Layer 4 of a small transformer language model trained on English Wikipedia (9 layers, counted from 0, width 128).
A neuron adds its activation times its output weights to the MLP's output. To switch it off is to set its activation to zero at one token and run the rest of the model.

Output weights of the MLP neurons that the questions are about. A number n stands for n times 0.0022.
n17: 1 16 -1 -12 -27 -19 54 -35 51 1 -4 -37 -16 22 47 29 -2 43 13 -25 -14 21 -1 30 -30 13 -22 -25 -25 28 -17 13 -55 -3 -42 23 -42 23 28 17 -21 -18 -49 -39 -11 -10 -42 -35 25 -52 2 47 0 -31 -2 -72 5 -22 6 28 -48 -32 20 -20 12 -24 -16 -21 -13 0 -22 8 -28 -1 5 -7 37 -19 15 8 -2 -24 9 24 -20 59 -9 13 9 -59 -14 43 -5 13 -30 12 -36 -25 -10 -21 25 11 -6 39 -1 15 -34 11 40 40 51 -7 -9 30 -33 3 -16 31 -2 15 -6 38 25 -39 29 1 1 -9
n65: 43 30 -21 47 15 21 -30 11 4 -35 -8 38 16 2 -37 -48 27 -53 11 -18 20 25 -25 42 13 11 24 12 39 16 15 13 26 29 -10 29 30 -9 27 21 -30 -14 -8 -10 43 8 2 8 12 -3 13 6 27 24 -6 -51 -23 -14 18 36 15 8 -23 15 14 36 -8 14 9 -36 27 -43 -34 15 7 18 37 31 -37 14 11 16 43 -21 -38 -28 -12 -16 44 6 -1 -35 70 -9 13 1 3 0 -10 19 -8 17 1 -11 3 7 0 11 22 -2 -44 2 -13 -19 -32 -65 1 -60 18 21 8 6 32 10 -22 -21 -4 18
n127: -31 1 -14 -26 7 -15 13 -14 14 4 55 -48 -42 -13 -10 39 8 6 29 33 -8 -5 -37 -36 9 -5 27 -16 -32 -5 -25 37 54 9 24 22 22 39 0 -25 -11 17 56 -33 -8 -45 7 40 1 -58 2 -45 -24 -49 -4 24 1 25 22 47 -43 17 -11 9 -20 -32 0 13 23 -6 6 16 -24 -17 4 6 -34 3 16 -19 -18 -31 5 17 13 18 19 2 -27 -9 1 20 27 12 -9 1 20 0 -8 -19 29 -44 35 7 -4 -30 -1 2 -6 11 -49 13 5 28 -54 -3 -30 40 -17 -7 24 -13 21 -21 -29 -45 18 14
n153: 21 23 -12 -24 -21 43 -9 -15 -27 21 -50 2 12 36 -25 12 22 14 -34 -5 -8 -15 19 4 -5 -7 21 14 26 -17 -38 -7 -43 -46 7 7 -3 21 -15 28 -18 20 -28 -28 18 -10 0 8 -36 6 -13 7 19 -15 -1 -54 -24 -15 32 -22 -37 61 13 -10 21 29 4 -43 -10 5 34 17 -8 -15 31 42 -38 40 35 -1 7 -23 -13 13 9 -15 -15 9 -12 7 -22 13 23 -46 8 62 -23 1 30 -4 3 22 0 -12 -8 -31 -6 39 -71 30 -10 -18 -7 2 -15 -23 -16 -15 -5 -20 -1 -6 13 -31 -3 -4 -8 -8
n221: 39 -27 -5 18 30 -19 9 -8 -42 -3 14 32 19 29 47 36 6 17 4 -76 23 -10 14 -25 -4 32 20 -22 27 58 1 -21 8 26 -18 36 14 3 -9 -19 20 7 51 29 28 27 -4 81 33 26 -39 -43 -1 9 -10 -8 -31 -34 -25 20 -2 -36 24 14 32 11 26 -29 -2 21 12 -20 22 41 46 42 4 -19 -17 -55 6 63 37 14 6 12 -16 -14 -11 8 -30 9 -10 8 -17 17 -17 -30 -17 -4 -41 -12 37 14 -3 21 19 39 19 7 6 27 -57 -3 -33 -2 24 41 -9 24 -15 -2 1 12 -12 -2 8 4
n227: -35 -24 -55 21 -1 -3 35 0 44 39 44 61 -15 -1 -16 -49 16 22 -49 14 12 25 -4 2 -8 15 -29 15 -15 17 3 -7 -2 8 1 -40 -38 38 -10 24 79 6 2 28 -22 13 -19 12 -10 8 -69 -9 7 27 18 5 50 -28 -2 5 10 -5 7 19 27 35 2 21 -47 -32 14 -15 -4 -25 -26 64 -5 13 -19 36 -22 -10 4 -4 35 5 -15 -46 25 -41 20 59 32 -25 7 -11 -5 -11 6 4 -17 -43 -19 -15 19 -25 36 -2 17 -8 21 -16 42 9 0 31 -6 18 -3 -6 49 -21 -22 -17 14 2 -9 -29
n244: -12 -20 -10 -16 -13 26 -14 25 38 56 -10 46 3 -24 -20 3 23 4 -42 12 36 17 25 -23 4 -1 22 20 13 26 0 -8 5 11 -13 4 7 26 -34 -23 6 30 -48 7 -13 -18 15 -52 18 -37 12 8 53 17 -9 -44 -14 33 -10 -20 15 -49 7 20 9 0 16 -12 -30 -32 17 -36 -9 -19 29 36 -7 -38 27 -41 -48 -20 22 4 25 32 -49 8 -5 18 -32 29 -6 -4 25 7 25 20 14 1 -18 40 18 -14 -19 61 -19 -61 -19 1 11 0 -18 15 25 22 -15 -28 -6 -3 36 -45 -3 6 14 56 -22 -6
n349: 8 -14 10 -8 23 1 33 36 -22 23 7 -1 0 25 -2 26 36 -16 -34 -42 -28 21 -9 1 15 7 -57 -20 -49 -3 42 -10 27 -2 -13 -1 13 9 -2 -21 -4 -61 28 19 7 -14 -12 -32 -12 -31 -7 -31 -10 -28 21 -30 -16 3 -17 -4 -4 -10 -1 5 -31 -20 39 25 -29 -31 21 -31 21 3 28 15 17 15 6 -14 -20 4 10 -8 4 -13 8 -8 37 -34 -9 29 56 52 4 -5 5 -9 -21 -8 -64 0 15 39 19 -60 2 -47 -30 1 -81 -23 -6 41 56 -5 19 10 -43 -2 17 34 2 -1 -1 33 -48 5
n397: -8 -63 5 29 3 -21 12 24 -49 5 27 -42 17 47 9 25 -40 -65 -7 10 29 -24 -6 -4 -2 23 32 -13 -8 -29 -21 23 -52 -23 25 -81 -5 36 27 14 -8 44 24 -9 -17 12 -16 15 46 -19 -22 11 36 -20 -31 18 8 38 32 -9 -30 34 8 29 22 -22 -12 -54 0 -13 20 -12 -12 -7 -27 1 15 38 -27 4 -2 15 51 -24 19 -15 -4 19 -39 12 4 28 -23 5 -7 50 -35 10 -18 54 -9 -33 -60 -27 10 45 -15 -22 33 -9 25 13 31 23 0 30 -34 57 -33 37 26 -5 -38 8 -14 38 -15 -13
n429: 5 -20 16 1 -36 -38 -3 3 -3 -80 -2 6 2 18 4 -39 23 -54 10 46 2 -21 -19 19 50 55 7 27 -2 -19 -8 31 60 1 43 18 50 -2 -17 11 17 30 17 -30 -3 -5 -37 4 -19 -51 32 -33 47 -22 2 -50 -21 93 16 42 -24 29 21 65 -14 19 71 -13 -45 14 -21 -4 12 19 5 28 28 -26 -13 11 -31 7 16 -8 5 5 33 0 -3 1 8 -15 1 -31 34 21 1 -19 29 -26 6 -5 -5 -31 -4 -34 -7 -20 -31 50 1 26 5 26 16 44 -35 13 54 -14 -23 -6 11 19 -2 27 30 -12
n467: 2 2 2 -21 -15 20 21 22 -1 1 -18 -22 10 -13 26 -25 -22 -33 -20 -21 -13 51 -26 22 -15 -25 43 -30 -15 -19 -14 17 2 -1 2 29 1 -9 1 -24 -48 -27 -40 -13 -34 -7 -20 0 9 4 1 -21 -86 43 -23 -41 -38 -15 -18 -15 -16 -6 -14 -63 18 33 -32 29 30 15 2 1 24 2 31 4 16 17 -17 29 31 -41 40 -42 -30 -36 34 -4 -68 46 -15 9 24 -26 -2 4 9 19 15 15 61 22 -1 19 -12 -3 55 -40 -10 3 -1 -21 8 41 -8 -18 -21 -33 -37 39 42 23 -5 35 -6 33 -2 -28
n470: -30 -16 -29 22 12 6 -8 -11 4 19 31 16 27 -70 8 -3 41 46 -9 7 -5 11 -11 -31 -43 31 -13 -19 -12 -33 23 47 30 24 -6 26 26 4 -39 -21 13 28 -2 -3 -32 5 2 -6 -39 24 -31 13 -8 -26 -38 12 27 -41 -35 4 11 -54 -24 -14 -19 -13 -59 -6 -16 -13 -31 46 2 -21 17 7 27 9 6 -6 -51 9 19 35 7 38 -72 -48 -7 2 18 27 37 -18 -24 -15 -2 10 8 31 4 -24 4 -5 40 19 9 -31 -30 16 45 -12 -61 -61 -17 -48 -33 32 -5 -43 -24 35 -14 -45 -12 -27 7 51

Each question names a token from some text and the token that comes next. It shows the activations a of the neurons there, in the order above. A number n stands for n times 0.36.

Then comes g, the gradient of the next token's log-probability with respect to the MLP's output, scaled to length 1. A neuron's effect is roughly proportional to its activation times (output weights . g). A number n stands for n times 0.0037.

" St", then "ep"
a: 0 0 0 5 0 1 0 0 0 0 0 0
g: 12 -34 -26 -3 17 -20 17 -19 2 10 -38 32 0 20 19 53 14 -13 -7 -39 29 -12 -22 3 -29 -2 27 5 -26 -7 35 -19 -21 13 -51 4 -12 -1 -9 -13 -21 22 9 22 -14 -42 -14 -1 -6 16 2 -22 10 -31 47 6 -34 5 56 -6 -52 7 33 -1 -13 10 8 8 8 36 -1 -10 39 27 5 18 -4 14 -2 -7 62 -40 -22 22 51 -8 24 -36 4 -21 -1 22 -2 -13 21 -12 15 0 -42 14 8 -8 -50 1 -31 -17 23 -5 29 44 6 -17 16 -29 8 -34 -16 -20 -30 -8 34 0 21 -3 13 52 -24 26
Which neuron, switched off, lowers the next token's probability most? n153

"or", then "y"
a: 0 4 0 8 0 26 1 0 0 0 0 0
g: 6 -11 -32 -15 31 22 6 4 19 -10 -5 -44 8 34 -8 12 -7 22 -27 5 16 -43 -54 14 -13 4 -3 -6 -1 -2 -9 14 19 -37 -7 -32 29 -49 -18 -28 -22 24 44 9 -16 0 -5 -14 9 25 31 6 8 12 -17 13 20 -38 -23 33 -8 28 45 12 -40 -27 -40 3 29 -31 35 3 24 -4 13 12 6 -65 -39 -28 18 30 41 13 -36 3 19 -5 8 31 22 -19 12 25 15 -30 18 -11 -9 52 22 34 48 -14 -9 -11 14 -3 -18 -14 -13 20 -15 14 -2 14 23 20 -18 -20 -11 -19 -22 59 -9 24 -14 -3
Which neuron, switched off, raises the next token's probability most? n227

"nt", then " V"
a: 0 2 0 0 0 0 0 0 0 0 0 8
g: -6 -7 -11 -4 -24 19 -25 2 -49 23 31 9 5 -33 0 -34 25 -54 7 2 5 43 2 -49 25 -16 -11 17 -7 -33 11 -30 -5 10 11 13 -14 44 39 -16 27 -26 -17 -21 -29 -6 29 22 46 -20 5 -28 7 -39 -12 15 -49 -3 -7 19 -27 -2 19 -25 32 4 12 -33 -3 10 -32 -24 2 41 3 -8 27 23 -16 6 -28 26 27 61 30 -46 -4 -20 -4 11 19 38 -4 11 15 18 -24 -39 -3 -20 -23 4 -8 13 -4 11 -4 -8 8 -24 -51 -28 -71 -5 -16 -9 1 -4 15 5 40 -15 -7 -10 -29 -1 1 -3
Which two neurons, each switched off alone, lower its probability most, in order? n470, n65

"er", then "ed"
a: 2 0 0 0 0 0 50 0 0 0 1 0
g: 29 -7 25 -16 -3 15 -21 8 23 14 21 -26 -3 -25 -4 18 -33 -8 -26 23 -1 -9 -19 -13 36 -3 -17 59 44 36 28 -32 1 -2 -13 -39 -51 -4 -21 -17 -7 10 -17 25 13 -22 41 -21 1 32 -20 8 -16 -15 3 33 8 -15 -13 22 -19 -16 14 9 29 -5 5 -4 -10 55 21 9 9 20 -12 9 31 -22 -22 33 33 28 -7 -25 12 41 -3 -20 4 32 -1 1 -8 -16 37 14 15 -30 13 -28 53 1 -14 -51 -35 -19 -37 -3 -40 6 -4 19 15 2 -18 54 12 -5 -1 1 7 3 -43 -20 -38 52 -33 29
Which neuron, switched off, lowers the next token's probability most? n244

" the", then " R"
a: 0 0 0 1 0 8 0 10 0 0 0 0
g: 21 12 26 2 -13 31 21 4 24 12 51 10 19 -9 28 -10 28 -4 7 -12 10 49 -10 48 -24 2 16 -24 17 -7 8 35 48 23 -40 -9 29 4 46 7 44 17 -6 -8 -14 -21 31 -34 15 -71 7 -4 24 11 -5 30 16 -19 23 8 -12 23 1 -29 26 -1 -3 22 -27 -3 -3 -2 -14 -30 -21 45 25 24 -20 23 41 11 -4 31 6 -19 45 0 -20 16 -15 12 -21 -6 -28 -30 0 -21 -25 18 -13 -14 -9 -17 -2 20 27 3 31 -10 -23 2 -13 5 -34 -15 28 55 28 61 25 37 -14 -13 -22 -12 3 26
Which neuron, switched off, lowers the next token's probability most? n227

"us", then "ing"
a: 0 0 0 0 0 0 7 2 0 0 0 0
g: 12 2 -25 -10 -51 -55 -17 22 -23 -1 16 16 50 9 -21 -32 -20 -8 -15 -24 -9 1 -14 -2 -11 2 7 -14 -25 5 -12 13 -36 -15 16 -19 -15 49 -11 9 0 -13 -28 -3 -63 33 -48 -17 20 -9 13 5 -4 16 -9 -25 -14 4 7 -14 36 -26 52 -16 -14 -24 21 8 -23 -43 5 12 4 -1 -1 -3 -7 -24 -26 -19 -13 10 -19 -16 34 -19 13 21 -27 2 -10 28 24 21 42 16 -9 -42 58 -38 0 -21 11 -11 -9 61 2 9 15 24 -16 -7 17 10 7 9 -10 4 54 18 62 -4 -23 21 -7 5 -17 49
Which neuron, switched off, lowers the next token's probability most? n244

"s", then " m"
a: 0 0 0 1 0 11 0 17 12 0 12 2
g: -25 -9 13 -5 25 -7 2 8 0 -4 2 16 -18 4 0 -59 -14 -49 -7 -26 -2 13 36 2 -10 -20 -10 15 -11 26 0 -9 18 -35 -30 26 -3 -32 -32 -27 -37 -10 -20 30 -8 19 27 0 -31 21 19 2 -17 -11 0 -23 -20 -1 15 -22 -31 -42 32 9 -38 -13 27 31 -11 -16 -15 -4 6 -34 29 -1 -36 14 2 -24 -26 37 14 7 49 53 -5 -39 5 0 -55 45 -24 -25 -26 -41 3 22 22 6 -19 22 2 14 -18 -14 -4 -3 35 -52 4 -8 31 4 41 7 10 -32 -9 -14 -4 -37 4 -2 -7 67 -24 11
Which neuron, switched off, raises the next token's probability most? n397

"ch", then " c"
a: 0 10 0 0 0 0 0 0 0 0 0 10
g: 21 16 6 22 -37 -32 37 17 -6 -9 -2 -24 -28 -34 -17 -38 5 15 -15 -7 -39 23 2 -7 7 -15 -12 -15 -36 9 -38 7 19 18 1 31 1 -8 -3 -29 14 -45 8 11 18 3 15 -34 30 5 23 -14 -1 -49 -7 -15 -35 -8 3 -20 -55 -31 -29 30 -3 7 19 -17 -11 9 -2 32 30 31 12 -27 21 30 -7 -10 -13 -29 -4 3 21 -25 -10 -28 -36 -80 -24 -23 11 -42 -5 14 -15 -58 -6 -24 10 8 5 -7 29 -16 16 -11 2 8 -37 -28 -9 38 -4 -44 11 -21 -10 17 6 -14 15 -65 -24 -22 0 -22
Which neuron, switched off, lowers the next token's probability most? n65